Layer 5 of a small transformer language model trained on English Wikipedia (10 layers, counted from 0, width 128).
Take only the direct path to the model's output, skipping the later layers: a vector added to the residual stream pushes a token's score in proportion to its dot product with that token's output vector.

Output vectors of the tokens that the questions are about. A number n stands for (n - 500) times 0.0035.
"rix": 167,287,485,506,454,561,493,491,367,610,432,324,422,293,646,656,346,582,487,451,120,485,551,627,540,551,516,451,519,408,555,338,288,425,592,721,449,241,831,482,475,464,369,535,628,463,555,414,334,452,562,374,596,679,215,615,509,905,589,260,688,504,704,528,575,420,603,503,640,452,450,559,606,521,358,406,515,515,514,633,546,496,497,695,555,474,631,613,476,618,565,497,495,508,575,394,507,428,585,508,544,504,616,392,629,570,480,584,277,623,509,491,374,442,384,579,543,459,526,478,488,602,536,445,510,515,499,298
" example": 458,419,548,489,365,560,447,607,506,577,360,399,476,225,585,622,502,619,553,449,113,856,682,380,578,516,412,578,443,611,547,478,265,462,651,628,324,387,639,548,541,428,298,599,532,488,650,321,387,282,638,645,498,520,496,601,477,839,817,446,585,456,430,637,430,407,579,441,294,553,468,541,548,434,462,429,591,527,542,674,495,357,542,609,594,345,684,580,602,588,512,413,433,631,453,311,457,573,549,628,363,429,543,354,474,606,355,499,442,582,471,519,445,458,455,397,632,487,547,397,573,536,538,343,505,526,536,234
"mate": 287,383,653,631,776,509,318,444,522,414,520,360,333,297,587,556,494,505,466,497,150,486,779,339,666,601,385,857,530,655,630,544,390,541,484,618,402,338,776,408,427,407,463,471,403,638,636,582,709,381,458,629,538,748,510,568,340,747,609,331,558,407,556,396,547,411,767,449,641,436,580,636,568,475,335,475,409,503,458,561,549,591,365,418,385,435,605,592,562,449,587,478,310,688,422,521,551,368,584,298,209,496,403,372,426,518,459,506,758,643,430,420,476,518,406,567,564,575,499,318,603,449,588,438,500,509,397,301
"”": 360,344,365,647,594,348,648,400,303,576,513,348,406,244,458,730,325,516,640,475,91,623,653,409,506,660,626,668,652,665,696,402,321,688,472,557,261,414,752,468,541,421,493,372,654,487,525,357,464,472,575,444,428,448,533,426,530,924,475,414,568,564,578,560,793,259,743,504,511,259,336,665,555,454,536,507,536,565,629,704,564,382,374,590,373,329,682,611,527,670,463,363,458,604,396,519,545,212,482,571,617,677,606,455,596,443,477,509,380,429,638,562,487,350,423,431,584,703,495,438,420,313,516,378,375,683,363,306
"gin": 399,269,539,551,498,650,463,582,511,409,502,381,536,336,601,474,592,487,397,557,140,603,628,501,553,774,667,558,594,227,443,495,201,472,338,675,367,435,851,404,380,462,335,555,665,633,521,393,519,533,657,526,381,583,414,490,429,873,628,607,636,366,555,480,456,361,674,388,419,440,538,499,660,372,429,249,491,444,433,613,596,587,409,610,494,562,501,544,309,626,540,281,406,445,441,512,506,554,551,702,616,515,695,264,343,644,280,475,541,546,464,345,387,498,419,509,572,532,491,488,630,571,649,428,524,630,649,375
" fact": 401,418,699,540,562,402,450,550,481,494,537,348,363,126,698,477,442,476,570,412,191,600,769,483,582,546,528,586,587,534,455,358,382,588,502,643,209,394,618,598,412,593,348,650,635,601,422,382,485,480,483,462,648,523,465,522,370,612,740,466,469,487,584,664,479,445,717,367,371,438,588,517,687,492,540,503,589,502,628,627,469,461,477,548,486,392,670,491,423,455,514,536,479,364,352,486,514,548,589,566,464,493,523,430,495,553,505,576,491,576,469,653,418,542,333,508,536,487,450,371,466,610,520,428,506,516,369,301
"day": 434,475,465,664,510,379,394,379,458,421,476,320,539,185,686,588,409,504,486,486,150,539,747,612,593,691,391,775,567,444,407,489,442,458,522,603,392,485,727,430,500,390,396,593,692,648,515,587,639,430,593,702,638,761,711,495,425,829,705,338,427,550,723,394,455,208,643,364,511,572,506,638,617,400,278,285,572,573,428,606,533,345,336,489,692,507,657,486,331,452,659,470,357,578,513,482,397,337,542,586,539,518,513,295,508,530,511,367,632,560,531,758,544,334,477,669,515,193,364,258,622,634,394,399,375,360,440,356
"shire": 452,497,467,425,478,479,333,444,476,648,553,279,525,251,605,762,485,689,464,503,193,650,703,587,533,612,273,696,365,544,542,429,363,491,334,777,258,481,795,582,437,576,335,646,721,512,609,407,533,404,527,563,446,513,468,643,404,976,603,416,533,559,631,398,420,390,749,441,532,511,594,573,576,609,198,327,536,238,572,683,535,449,568,547,640,570,688,693,454,563,545,454,467,460,540,435,523,291,512,521,471,560,569,370,422,343,432,450,311,535,577,450,486,419,400,586,414,503,562,256,398,738,542,423,368,448,341,336
" Away": 502,429,357,511,469,596,437,498,564,547,558,320,409,44,522,674,348,458,448,435,191,737,634,582,556,452,443,560,608,519,505,375,469,536,414,654,290,453,912,407,479,395,241,465,703,585,445,479,390,461,648,538,503,608,617,391,513,818,542,446,523,400,525,496,567,307,625,425,713,494,385,632,636,565,488,283,387,343,552,746,429,560,523,404,571,448,607,548,642,462,676,427,286,704,350,516,294,357,573,714,454,557,666,384,656,600,724,545,450,521,460,446,363,485,280,702,543,471,600,503,642,492,367,395,365,490,682,283
"o": 515,476,413,490,587,453,463,505,430,452,517,429,510,447,436,437,342,398,481,463,330,454,506,459,583,622,520,656,430,488,468,540,448,582,640,593,451,489,655,385,470,497,529,490,366,510,499,595,396,438,466,562,529,476,652,430,604,628,540,514,359,528,503,527,449,548,322,513,508,369,506,410,595,540,482,450,576,534,526,701,609,539,511,463,495,379,451,529,570,412,478,514,611,441,564,381,437,427,491,643,628,522,512,571,607,406,642,473,581,586,397,475,553,495,325,447,676,456,488,358,489,571,515,437,601,479,500,584
"ure": 225,325,520,636,504,567,333,379,602,409,611,386,441,272,482,651,488,522,507,392,206,445,589,641,602,337,496,411,478,397,472,489,445,504,463,606,464,376,689,623,441,495,357,502,678,485,467,459,503,445,394,677,544,645,266,546,642,824,510,451,508,529,538,498,526,508,420,541,623,348,442,427,604,541,444,574,563,476,519,429,497,447,535,742,666,356,500,724,332,498,480,514,472,612,292,354,429,394,635,732,423,482,490,539,688,441,658,512,523,531,468,386,566,455,426,610,510,609,474,474,561,659,584,447,478,509,492,422
"mi": 449,429,539,446,494,644,555,491,481,561,549,368,444,417,609,549,714,525,492,400,252,527,554,463,543,399,475,800,527,538,325,529,357,456,426,687,488,375,709,556,533,382,586,496,520,607,592,539,499,420,531,484,458,595,512,440,409,585,490,502,493,496,404,428,397,569,523,536,463,378,475,574,588,479,438,508,417,652,508,578,633,456,493,322,512,567,427,658,461,528,363,545,498,580,491,374,416,536,548,429,329,401,453,448,473,397,631,387,567,572,417,404,593,441,549,484,642,531,453,499,499,654,529,471,540,563,553,457
"from": 400,405,451,503,567,544,468,312,614,431,407,337,515,214,615,483,598,431,528,572,116,591,716,641,538,550,528,554,576,583,497,294,421,457,546,707,307,289,770,510,497,464,198,490,455,366,393,498,425,595,689,534,328,633,385,602,384,921,559,459,493,549,516,584,408,538,560,551,489,406,457,495,694,682,429,440,449,452,515,590,548,593,616,463,632,564,633,481,531,630,492,470,502,526,427,480,304,407,561,567,543,476,506,420,461,665,653,493,441,426,491,691,544,454,500,587,468,515,422,393,498,681,635,465,228,406,480,271
"uki": 302,439,545,581,495,582,477,471,554,509,372,337,402,298,547,576,491,519,456,424,120,598,456,498,489,587,556,662,529,527,506,434,333,379,545,683,351,419,841,569,425,476,456,649,580,563,526,539,481,489,450,671,383,698,388,482,454,743,579,366,536,423,664,597,620,353,622,457,471,476,495,522,546,459,324,504,418,562,460,643,565,341,605,509,636,505,627,603,485,349,466,622,431,464,448,463,477,344,549,579,557,594,423,449,585,612,581,470,526,524,473,439,393,400,261,571,599,514,572,227,569,695,529,458,435,551,586,332
"son": 537,538,340,415,547,589,490,466,534,560,475,338,392,439,486,555,430,396,566,500,214,719,694,319,620,637,378,610,476,451,524,468,347,567,479,645,299,408,716,531,504,276,501,592,669,587,501,533,610,337,620,582,471,583,259,517,464,863,433,339,557,508,528,588,405,408,575,498,564,479,522,443,497,338,320,262,435,571,546,644,603,537,458,550,441,484,571,641,523,611,539,602,498,211,421,456,445,586,622,544,515,498,325,415,448,603,478,518,465,594,415,635,548,459,384,435,610,507,490,441,489,551,550,544,672,510,474,469
"iti": 438,337,531,527,620,484,335,429,600,468,541,422,384,335,585,697,600,384,388,472,205,492,551,465,574,519,487,575,660,548,401,524,383,555,506,613,243,367,782,552,509,560,465,567,666,602,419,357,504,463,443,744,737,647,489,487,497,607,721,365,508,316,621,554,353,495,446,371,346,307,539,653,572,531,474,439,470,473,429,634,506,563,517,584,508,587,537,417,364,557,510,428,516,420,322,532,440,541,628,428,451,568,614,590,472,612,485,413,583,589,428,452,494,430,391,354,545,607,549,486,670,616,588,400,386,453,530,380
"vor": 535,642,580,601,617,602,538,408,561,476,520,276,405,115,576,537,413,549,384,456,63,594,764,445,568,550,435,560,499,560,578,528,403,479,573,656,390,359,776,304,276,413,508,631,593,585,479,400,487,447,581,588,518,633,461,492,396,873,567,428,570,332,518,504,451,552,761,326,462,555,459,461,685,307,539,223,442,609,416,597,434,331,493,553,608,564,577,558,501,382,546,431,449,450,377,639,607,414,705,489,441,524,454,273,446,600,504,490,650,491,449,517,490,454,327,458,536,610,491,386,433,774,449,546,680,542,558,321
"a": 591,542,490,464,494,440,445,559,452,606,478,451,370,517,624,487,389,472,541,489,340,451,563,376,601,650,400,503,566,529,489,576,467,485,715,574,489,459,634,448,483,485,516,563,394,495,452,523,332,436,513,496,431,503,603,399,641,568,514,456,419,508,585,556,478,534,430,624,456,422,631,446,546,490,504,612,496,589,555,621,576,555,625,478,443,374,431,441,404,480,593,624,535,433,555,407,462,461,443,528,518,616,419,418,601,396,457,504,536,529,378,408,481,441,511,431,479,410,389,519,438,556,504,498,569,505,519,602
"ps": 372,514,569,518,370,515,550,639,611,684,509,328,512,309,405,667,333,578,577,538,224,686,548,507,450,596,558,429,594,482,474,478,414,398,471,710,303,558,729,692,394,526,476,466,544,391,591,496,482,483,665,324,370,697,547,538,391,719,348,365,577,586,524,477,405,455,597,430,563,529,516,458,541,513,508,562,501,473,482,537,473,650,429,488,435,562,601,465,374,425,465,386,387,493,569,550,437,457,601,476,458,486,659,228,473,603,278,582,491,519,524,410,566,512,388,478,707,499,431,315,516,631,494,557,592,478,529,425
" Best": 425,372,422,507,478,481,538,558,677,547,464,294,381,249,557,658,390,519,483,560,280,573,621,427,490,547,431,590,493,480,529,446,334,488,466,577,321,329,718,383,432,485,327,616,344,538,564,492,538,322,598,501,543,512,481,642,425,784,452,423,551,499,551,513,543,418,457,465,473,423,554,531,634,540,423,484,361,464,477,602,635,570,493,616,670,463,627,422,509,617,494,609,432,662,408,589,479,449,658,565,532,487,534,388,549,601,534,525,573,497,558,533,391,469,315,484,640,641,371,472,533,470,523,517,499,436,566,329
"rel": 561,373,406,624,492,443,569,497,615,561,496,353,522,325,482,505,509,609,458,641,138,442,692,504,593,637,639,665,532,552,453,621,374,395,305,637,351,375,732,692,427,574,345,504,630,477,570,296,439,431,635,519,428,559,456,421,372,629,662,271,412,471,508,588,393,395,507,432,460,372,613,530,600,433,410,386,633,439,526,608,485,464,506,589,712,610,598,555,465,437,510,443,391,482,459,458,630,488,672,542,456,583,584,404,383,737,543,486,554,516,469,429,529,465,461,558,565,583,384,466,518,489,357,375,629,371,494,384
"ory": 210,312,360,290,495,543,481,518,646,609,544,295,351,415,555,735,396,341,394,481,175,515,702,417,650,664,557,709,441,426,447,442,314,664,551,653,338,262,699,522,520,494,382,506,588,527,416,433,532,441,542,588,644,591,416,663,508,856,550,405,523,492,586,464,466,482,538,471,592,618,420,472,561,453,444,491,681,447,503,497,597,574,420,545,579,577,549,626,556,582,526,630,525,524,344,363,330,450,559,559,373,644,512,421,529,496,491,610,399,634,540,513,556,525,347,577,600,444,443,308,372,608,548,503,400,457,452,358
"ner": 480,486,511,593,500,443,645,348,592,532,472,407,451,105,509,489,381,550,569,388,213,480,523,545,481,637,565,644,472,507,453,518,341,496,519,648,298,333,805,515,350,438,311,399,456,431,623,543,397,358,473,747,478,722,442,557,563,919,484,270,402,431,380,593,500,469,580,529,475,477,501,602,555,508,487,463,454,554,413,484,483,520,406,637,312,402,605,650,393,575,613,386,482,507,373,466,390,527,554,565,531,526,486,599,513,736,571,673,351,546,480,463,514,358,363,572,458,656,585,595,647,547,495,713,546,468,442,458
"ts": 458,593,365,457,557,436,465,456,522,523,555,416,358,358,543,504,380,597,615,626,183,659,467,521,572,276,347,483,415,582,422,667,323,484,438,609,429,428,718,678,400,529,389,526,560,432,548,349,414,393,598,464,508,455,352,351,563,684,625,441,582,578,503,549,467,347,629,410,522,485,484,631,606,573,381,468,522,306,512,672,621,585,473,431,640,497,502,501,328,616,521,681,429,607,444,414,475,446,499,560,411,539,489,421,595,647,385,525,563,367,614,300,505,410,299,468,649,465,529,515,475,774,557,668,680,511,594,477
"ed": 562,621,392,504,591,421,485,528,613,349,589,470,337,582,455,553,542,369,261,554,253,506,609,647,449,556,419,551,492,506,541,244,576,448,446,640,289,472,642,603,340,371,461,412,600,572,593,486,509,313,517,573,546,643,652,574,552,584,504,440,387,467,457,531,451,652,403,476,692,451,570,720,498,553,363,589,650,333,754,496,609,502,380,381,505,413,481,544,513,470,580,659,370,647,520,312,586,593,469,517,490,571,437,371,452,308,318,376,556,673,538,421,524,442,404,429,506,564,562,401,467,584,488,595,619,398,548,504

Each question shows what one neuron of this layer's MLP adds at an activation of 1. A number n stands for (n - 500) times 0.0011.

n358: 651,551,456,519,439,406,452,517,490,454,553,533,406,472,505,557,491,393,563,575,404,536,574,352,471,394,511,413,723,369,449,437,435,523,589,489,434,499,476,595,494,445,463,568,588,520,548,583,397,533,444,607,369,533,595,550,502,578,647,414,522,405,456,547,308,404,592,549,512,613,572,559,425,461,411,433,454,543,654,411,418,475,429,571,605,591,579,456,456,448,451,363,566,414,437,434,471,475,634,531,468,469,605,490,482,523,455,523,354,526,433,391,437,525,407,519,646,498,542,576,494,453,467,576,512,450,591,406
Pushed up most: " example"

n270: 599,503,453,517,590,353,431,476,633,475,616,516,616,631,536,522,538,518,267,598,527,434,597,416,397,304,393,481,510,491,608,543,554,329,499,432,447,431,463,440,638,486,515,499,494,419,479,475,548,421,375,519,526,454,571,621,434,524,434,459,571,321,426,531,427,381,517,502,530,322,387,540,472,319,583,388,584,570,547,491,761,492,552,575,601,434,330,571,529,531,540,430,595,631,496,565,657,525,605,514,444,522,444,649,518,473,403,522,359,458,502,518,479,547,550,415,518,410,457,426,793,597,682,647,390,515,487,382
Pushed up most: "iti"

n229: 488,354,557,484,447,435,530,584,444,421,485,451,402,551,553,506,553,477,500,406,379,552,559,625,630,607,571,571,468,535,539,419,513,422,394,385,493,385,702,483,503,616,486,550,573,566,409,466,498,540,453,612,559,417,431,379,500,273,677,433,380,412,486,557,497,467,487,513,512,563,524,477,609,459,649,417,533,441,522,559,292,443,557,353,485,408,451,513,501,575,662,648,576,567,481,540,528,547,583,403,571,374,422,495,385,563,467,506,556,571,445,599,544,454,483,527,486,454,496,472,377,614,429,510,547,487,387,555
Pushed up most: " fact"

n164: 588,547,462,540,403,525,401,521,445,537,567,587,578,606,498,374,386,621,532,458,643,471,532,580,423,468,452,519,467,515,561,479,494,540,571,579,493,553,517,454,496,472,446,522,515,436,565,441,569,512,480,522,496,477,522,538,531,530,435,540,399,390,447,472,619,464,402,541,341,569,515,454,502,377,495,571,628,607,557,473,468,407,511,521,505,458,588,560,413,550,471,527,425,481,370,533,466,472,595,520,559,473,639,549,480,551,531,435,492,474,456,521,437,527,472,591,457,583,435,599,599,529,558,594,472,531,421,395
Which three tokens does it push up most, strongest first? "ner", "ure", " example"

n209: 473,442,476,457,429,411,527,551,454,449,515,627,564,377,516,365,603,493,476,493,478,461,488,352,516,531,366,598,486,633,377,426,536,556,452,589,504,365,491,533,463,500,575,479,550,489,384,487,515,519,391,487,580,469,568,552,455,587,527,468,538,601,431,499,495,509,542,583,495,492,520,570,452,553,506,529,440,603,560,536,647,586,420,490,446,534,493,426,528,539,484,390,475,588,439,353,372,492,485,460,512,425,537,534,659,529,470,466,596,464,405,604,624,686,562,391,405,573,581,615,425,543,405,495,492,446,430,488
Pushed up most: "mi"

n243: 484,623,570,546,549,590,515,425,581,418,571,475,491,501,568,367,476,504,459,516,550,502,307,468,369,614,602,456,502,675,349,411,449,484,552,512,362,542,624,531,529,460,645,538,497,576,433,479,462,555,369,503,477,457,624,782,528,542,570,510,610,396,542,447,331,516,406,416,395,591,628,498,602,451,596,562,555,580,480,629,450,504,393,493,396,485,468,445,460,601,623,449,483,541,489,558,468,604,383,517,607,532,352,563,426,561,512,527,510,517,397,405,527,543,548,322,623,438,549,618,350,516,534,432,314,574,577,373
Which two tokens does it push up most, strongest first? "iti", "gin"

n58: 449,498,390,565,542,530,462,586,492,661,535,455,424,495,486,538,553,450,427,687,631,601,604,595,547,443,460,445,625,474,534,329,517,439,427,502,480,568,546,700,505,548,508,553,530,517,607,419,585,352,545,520,397,482,568,565,605,506,442,443,480,421,433,435,513,494,553,475,491,663,524,564,558,368,575,427,572,612,528,357,555,452,505,506,433,481,581,554,513,438,553,447,419,479,421,467,490,542,437,581,434,493,529,413,492,501,515,483,425,523,494,639,344,567,579,703,454,369,478,570,516,423,368,555,442,461,568,359
Pushed down most: "o"

n18: 615,381,382,540,551,454,604,475,453,555,421,564,556,506,467,504,444,482,513,519,465,592,433,492,374,568,333,566,395,550,475,513,527,458,480,660,494,528,452,324,478,501,587,346,517,458,523,366,483,396,529,430,527,445,420,441,508,777,501,582,519,424,468,507,424,551,582,579,562,473,481,690,466,506,393,433,562,502,554,376,392,460,522,389,443,496,559,455,557,670,441,489,559,500,346,454,594,396,421,594,548,433,336,558,427,570,455,640,545,393,575,650,592,441,491,560,440,600,531,562,566,273,467,473,535,529,553,455
Which three tokens does it push up most, strongest first? "”", "ner", "son"

n299: 552,498,579,440,445,447,338,515,691,497,507,508,653,503,738,365,374,478,414,573,572,408,554,445,537,510,486,586,340,383,420,397,363,533,436,168,642,459,654,500,501,594,527,374,415,579,388,513,527,496,418,657,469,507,456,599,561,386,505,451,603,677,448,425,445,221,539,418,577,512,591,422,589,615,422,460,381,555,659,622,460,456,588,317,606,468,470,516,371,474,554,650,522,551,489,555,597,449,548,484,453,591,548,544,482,463,394,446,552,509,426,445,399,415,480,553,486,399,427,456,573,542,544,493,543,411,460,417
Pushed up most: "day"

n383: 298,495,530,367,510,596,527,460,453,505,531,488,499,636,532,562,447,490,616,653,569,393,488,631,620,534,480,528,493,553,436,214,397,569,545,386,579,571,396,429,481,538,433,549,458,289,435,423,276,553,595,440,631,521,532,444,541,342,385,392,680,456,536,483,599,587,589,465,537,466,345,512,450,459,462,401,509,514,615,504,655,500,559,466,521,593,462,541,453,498,413,476,560,674,429,462,587,512,478,437,450,418,623,508,553,664,570,397,476,599,563,483,537,448,563,449,331,516,595,444,382,562,373,497,532,563,509,356
Pushed up most: "rix"

n337: 374,517,473,511,387,627,383,495,584,575,531,630,462,458,447,533,542,479,313,552,527,505,429,511,481,610,579,350,446,504,377,494,552,386,507,449,450,588,544,458,496,504,405,485,561,538,520,530,559,634,426,498,485,482,443,470,398,539,309,516,423,571,425,548,563,474,402,567,441,633,494,438,497,576,386,548,355,608,573,385,500,298,602,646,575,461,392,531,501,508,436,590,567,534,494,536,472,473,469,439,723,532,476,506,572,519,506,466,415,421,468,436,325,470,542,681,519,474,454,332,691,521,494,481,567,571,545,549
Which two tokens does it push up most, strongest first? "uki", "ure"

n124: 533,477,655,441,581,418,463,534,296,575,608,621,456,593,661,363,346,387,401,509,467,367,562,530,537,518,462,479,603,643,482,342,637,501,485,529,615,348,493,411,494,460,513,296,339,476,562,603,558,496,538,452,446,556,563,528,489,405,543,429,664,435,461,316,651,463,534,470,553,527,639,454,536,593,520,490,644,325,509,285,477,463,507,563,348,571,471,639,499,519,521,648,371,658,495,465,489,597,367,390,472,398,447,511,425,460,527,614,487,533,504,582,646,631,482,704,462,427,591,441,634,560,415,546,477,389,476,401
Which two tokens does it push up most, strongest first? "mate", "ed"

n94: 443,530,608,401,420,346,488,367,504,527,652,596,518,594,467,432,517,544,407,561,449,498,579,445,410,626,521,555,374,630,475,495,577,405,524,361,563,417,658,541,445,338,458,410,523,567,452,483,701,556,588,579,571,394,617,456,462,626,405,619,631,568,449,292,519,558,592,550,329,526,502,555,587,469,420,684,423,465,637,607,480,358,472,509,436,434,420,475,446,426,525,541,460,535,473,472,482,598,459,304,381,307,589,491,464,544,527,562,439,528,434,644,613,538,509,607,505,540,464,504,537,469,595,434,379,474,489,646
Pushed down most: "rix"

n203: 447,585,440,407,484,645,407,616,512,439,533,576,481,492,545,431,350,492,476,708,618,612,505,587,369,580,521,449,404,589,548,379,489,552,432,684,588,475,446,453,367,435,435,540,502,435,526,455,669,445,527,492,483,581,545,568,612,535,480,472,431,476,641,520,487,510,335,425,251,547,702,544,557,623,529,466,513,426,504,596,458,489,422,520,397,583,538,666,504,623,598,437,402,515,357,460,416,509,510,496,501,443,477,535,545,408,574,421,465,461,579,593,553,593,456,526,364,590,538,541,669,582,491,457,514,538,547,464
Pushed up most: "shire"

n71: 555,554,398,482,523,466,326,460,535,664,551,366,485,323,506,506,560,731,471,510,600,484,603,482,501,614,611,452,703,492,431,335,533,602,582,518,350,483,539,791,435,471,549,588,620,462,604,337,485,648,452,412,637,601,504,433,406,627,402,618,429,447,606,471,422,549,588,504,598,613,514,474,598,593,354,494,387,457,560,422,743,384,505,415,492,603,354,575,478,547,551,355,638,421,510,616,445,608,447,452,452,473,578,472,408,459,409,355,437,612,436,530,525,516,482,409,483,641,559,447,670,418,504,496,399,517,498,407
Pushed up most: "shire"

n17: 491,538,505,567,468,369,470,553,544,538,631,403,459,529,455,467,413,555,529,678,548,542,506,323,332,625,397,390,497,427,546,423,496,506,447,529,550,542,523,492,366,586,498,418,410,483,449,469,556,513,439,556,531,512,544,388,497,563,476,563,525,339,536,552,266,499,579,593,406,488,454,462,535,457,450,364,498,484,551,586,495,588,505,479,532,508,462,572,543,579,427,487,549,555,611,548,490,589,435,426,530,413,513,488,520,461,521,456,427,488,470,482,505,441,591,424,467,632,549,637,330,454,286,457,480,548,502,646
Pushed up most: "a"

n233: 464,526,382,595,436,580,544,417,541,417,467,498,464,453,575,467,362,413,428,525,466,588,467,473,472,535,535,345,445,502,512,439,512,500,507,603,450,513,587,486,542,599,372,649,399,571,498,525,550,441,563,664,467,492,491,436,558,447,367,471,460,526,496,495,474,600,459,547,603,549,425,481,609,451,478,427,534,423,411,533,591,452,496,505,561,574,463,545,437,484,364,396,300,567,428,394,389,456,598,551,451,621,514,705,595,565,466,372,539,490,615,415,421,533,375,440,368,509,529,461,637,397,618,528,526,551,529,399
Pushed up most: " Away"

n271: 544,540,544,479,564,511,524,405,496,489,514,450,477,441,393,401,519,411,453,467,490,494,498,497,584,616,408,372,540,579,510,535,458,531,571,440,663,583,375,448,499,447,596,519,607,535,637,491,547,564,383,524,496,409,502,513,511,621,631,460,564,433,405,499,579,387,464,391,462,531,445,492,437,444,575,525,535,515,491,346,477,409,492,575,489,605,425,564,510,431,539,471,523,554,358,502,468,420,505,590,543,509,569,548,484,466,580,434,468,504,398,538,385,503,388,473,391,536,451,598,354,559,546,512,544,507,487,432
Pushed down most: "ps"

n79: 574,445,579,458,501,563,479,280,602,573,570,304,549,516,479,445,578,658,547,481,660,483,503,389,699,431,554,454,450,554,475,596,378,450,556,470,540,691,576,491,416,491,489,434,426,409,406,453,607,600,584,570,508,661,509,479,554,451,484,550,602,515,514,423,444,460,525,607,506,598,421,489,518,517,423,588,501,568,674,463,431,519,646,464,494,417,469,511,522,467,609,561,400,457,586,563,428,497,654,452,459,565,657,377,447,545,522,517,512,454,503,598,511,282,528,490,312,592,428,369,542,549,522,285,433,526,497,445
Pushed up most: "from"

n143: 486,575,533,564,450,548,523,460,398,477,542,627,489,494,284,474,404,489,443,573,547,596,503,521,384,513,375,724,494,417,521,384,587,750,492,529,523,593,340,440,488,498,328,438,353,443,595,718,413,621,701,533,528,540,444,654,517,652,275,588,406,580,466,488,486,474,360,294,533,500,613,418,403,527,554,364,423,455,409,559,553,447,546,545,444,487,507,304,547,502,478,710,638,640,387,507,461,528,501,470,602,438,364,625,654,623,545,592,588,553,568,546,349,577,603,476,504,501,486,564,656,400,462,544,330,496,672,526
Pushed up most: " Best"

n62: 301,467,289,519,410,631,495,477,607,565,510,445,586,477,533,612,624,501,480,617,488,540,444,695,662,590,311,433,571,536,399,466,601,640,461,568,417,461,498,602,553,506,460,443,608,454,331,427,540,511,473,495,480,479,381,420,398,463,505,519,515,536,602,376,629,606,528,723,623,591,358,475,574,448,661,623,414,574,495,424,495,526,495,547,539,360,389,571,364,494,480,440,526,541,344,648,587,522,573,527,414,433,435,408,433,605,568,519,449,482,395,503,575,574,666,555,439,518,443,623,425,473,583,800,315,566,529,481
Which three tokens does it push up most, strongest first? "ure", "from", "ory"

n318: 503,467,556,633,378,638,370,524,533,493,425,420,471,549,433,592,525,519,356,453,613,579,463,569,602,353,438,505,507,378,420,477,596,581,465,311,505,554,444,362,371,505,377,592,548,536,350,446,543,471,667,444,428,465,448,484,485,667,631,434,512,545,614,495,624,492,558,514,374,524,528,633,500,551,575,470,504,626,517,427,499,658,443,602,459,474,605,546,320,380,621,445,548,465,482,368,462,547,392,523,653,579,379,563,505,637,567,485,507,603,342,385,413,421,525,402,524,418,536,433,477,467,421,512,549,514,617,535
Pushed up most: "gin"

n190: 376,493,442,512,394,338,413,512,446,460,482,478,390,523,416,526,482,611,450,569,394,619,435,558,434,417,477,446,442,495,546,562,291,474,371,576,579,508,579,467,545,567,433,528,522,504,531,559,525,303,657,447,411,442,505,600,547,538,543,658,476,547,571,452,442,385,509,542,558,529,605,447,349,476,501,413,561,557,358,514,409,548,555,492,489,509,566,358,456,511,549,528,548,721,501,390,435,561,590,515,476,485,452,454,599,583,463,597,472,516,475,342,548,424,515,421,604,302,587,370,554,537,473,603,587,507,598,514
Pushed up most: "ts"

n121: 267,529,478,554,437,540,607,459,631,616,441,470,473,574,585,406,707,522,491,276,442,511,631,470,555,558,401,646,560,489,455,695,588,455,575,500,708,528,534,443,450,512,447,444,422,423,490,389,476,375,348,466,465,393,551,521,352,608,476,361,559,596,447,532,483,451,331,533,559,562,426,504,497,386,405,392,393,390,414,494,450,616,468,404,662,527,464,489,718,627,519,471,479,392,435,415,463,472,507,594,511,607,584,495,665,550,602,419,418,702,610,568,498,566,495,436,501,484,612,474,314,568,450,456,620,436,545,501
Pushed up most: "ory"

n176: 462,563,419,490,488,545,476,479,571,457,596,499,550,478,439,404,486,472,579,414,523,559,548,357,393,575,497,393,542,635,499,416,491,505,422,543,521,402,552,471,541,429,403,357,551,543,528,428,455,466,488,501,460,482,395,662,540,595,515,697,487,559,458,561,304,341,499,509,638,413,465,581,566,516,458,521,517,377,514,597,476,403,606,389,591,469,382,519,459,507,500,455,510,413,378,520,545,395,474,558,469,553,444,452,595,511,451,461,433,492,575,385,583,456,479,365,437,488,541,501,499,456,535,603,566,567,626,404
Pushed down most: "day"

n142: 511,538,563,580,545,493,432,431,416,306,495,447,498,467,350,460,552,381,478,345,398,466,468,375,669,570,626,552,497,583,388,414,547,407,473,556,536,587,651,544,482,577,637,403,588,603,634,505,500,407,465,559,606,368,576,329,636,534,479,554,501,535,441,484,441,391,428,442,433,546,545,526,464,505,615,591,466,624,383,470,482,475,664,543,488,485,491,472,478,420,569,546,464,493,388,430,453,439,616,494,411,550,500,538,473,439,378,779,513,743,643,514,544,639,459,508,595,529,611,409,506,408,607,477,565,558,521,388
Pushed up most: "mate"

n100: 485,642,558,429,471,562,489,460,437,529,382,448,527,534,486,461,549,383,602,471,496,195,571,485,627,572,474,478,410,530,591,411,497,492,655,483,400,566,549,541,541,508,510,471,467,421,520,472,447,565,409,408,475,354,619,443,516,512,386,527,523,444,448,528,602,671,543,536,491,623,552,459,442,566,631,563,625,646,499,548,447,397,556,534,418,533,362,561,425,466,396,716,481,443,460,465,620,583,492,397,520,461,559,548,508,542,615,526,552,484,534,555,475,451,538,663,511,426,500,548,521,371,652,551,439,479,581,653
Which two tokens does it push up most, strongest first? "a", "o"

n377: 470,580,528,471,510,402,322,583,569,460,507,444,594,534,483,437,495,410,470,630,547,464,401,548,482,536,501,557,418,497,406,499,494,453,515,631,505,558,530,433,536,514,547,466,490,357,567,500,557,516,363,435,437,480,428,422,461,322,446,583,412,486,516,604,356,490,529,636,521,595,497,549,601,386,401,455,448,513,518,623,563,421,543,455,547,706,442,448,453,482,533,646,508,642,497,510,482,505,530,522,409,526,501,562,553,543,477,499,299,454,467,497,395,479,447,505,565,399,452,454,584,539,460,629,624,455,569,486
Pushed up most: "ts"

n335: 474,632,362,634,516,483,562,427,524,461,499,503,616,668,604,488,600,374,472,525,434,474,547,445,620,666,592,553,496,516,573,497,533,462,527,519,478,476,496,481,500,528,641,330,570,451,506,378,520,392,578,571,520,360,552,449,579,386,490,346,477,404,396,517,427,479,781,426,508,458,351,519,395,483,530,768,723,491,498,608,358,476,479,507,423,515,460,568,348,297,527,519,543,354,603,411,448,553,686,546,371,536,461,461,476,473,487,391,441,461,545,436,369,369,427,646,435,379,551,644,345,459,445,606,498,623,571,474
Pushed down most: " Best"

n159: 534,422,497,404,548,546,325,411,480,498,658,763,410,413,619,563,571,468,458,625,371,440,429,378,616,505,687,413,409,485,545,684,448,516,522,553,441,451,559,438,583,510,548,454,643,556,611,421,479,404,554,569,513,482,461,489,584,481,457,493,421,405,601,439,592,517,350,562,518,541,482,447,499,490,567,496,375,375,541,643,467,545,552,525,485,510,549,494,486,544,566,644,603,452,429,619,499,512,686,407,477,453,511,554,338,453,391,519,565,607,567,362,317,501,422,357,489,498,508,627,617,358,530,687,471,586,467,540
Pushed up most: "iti"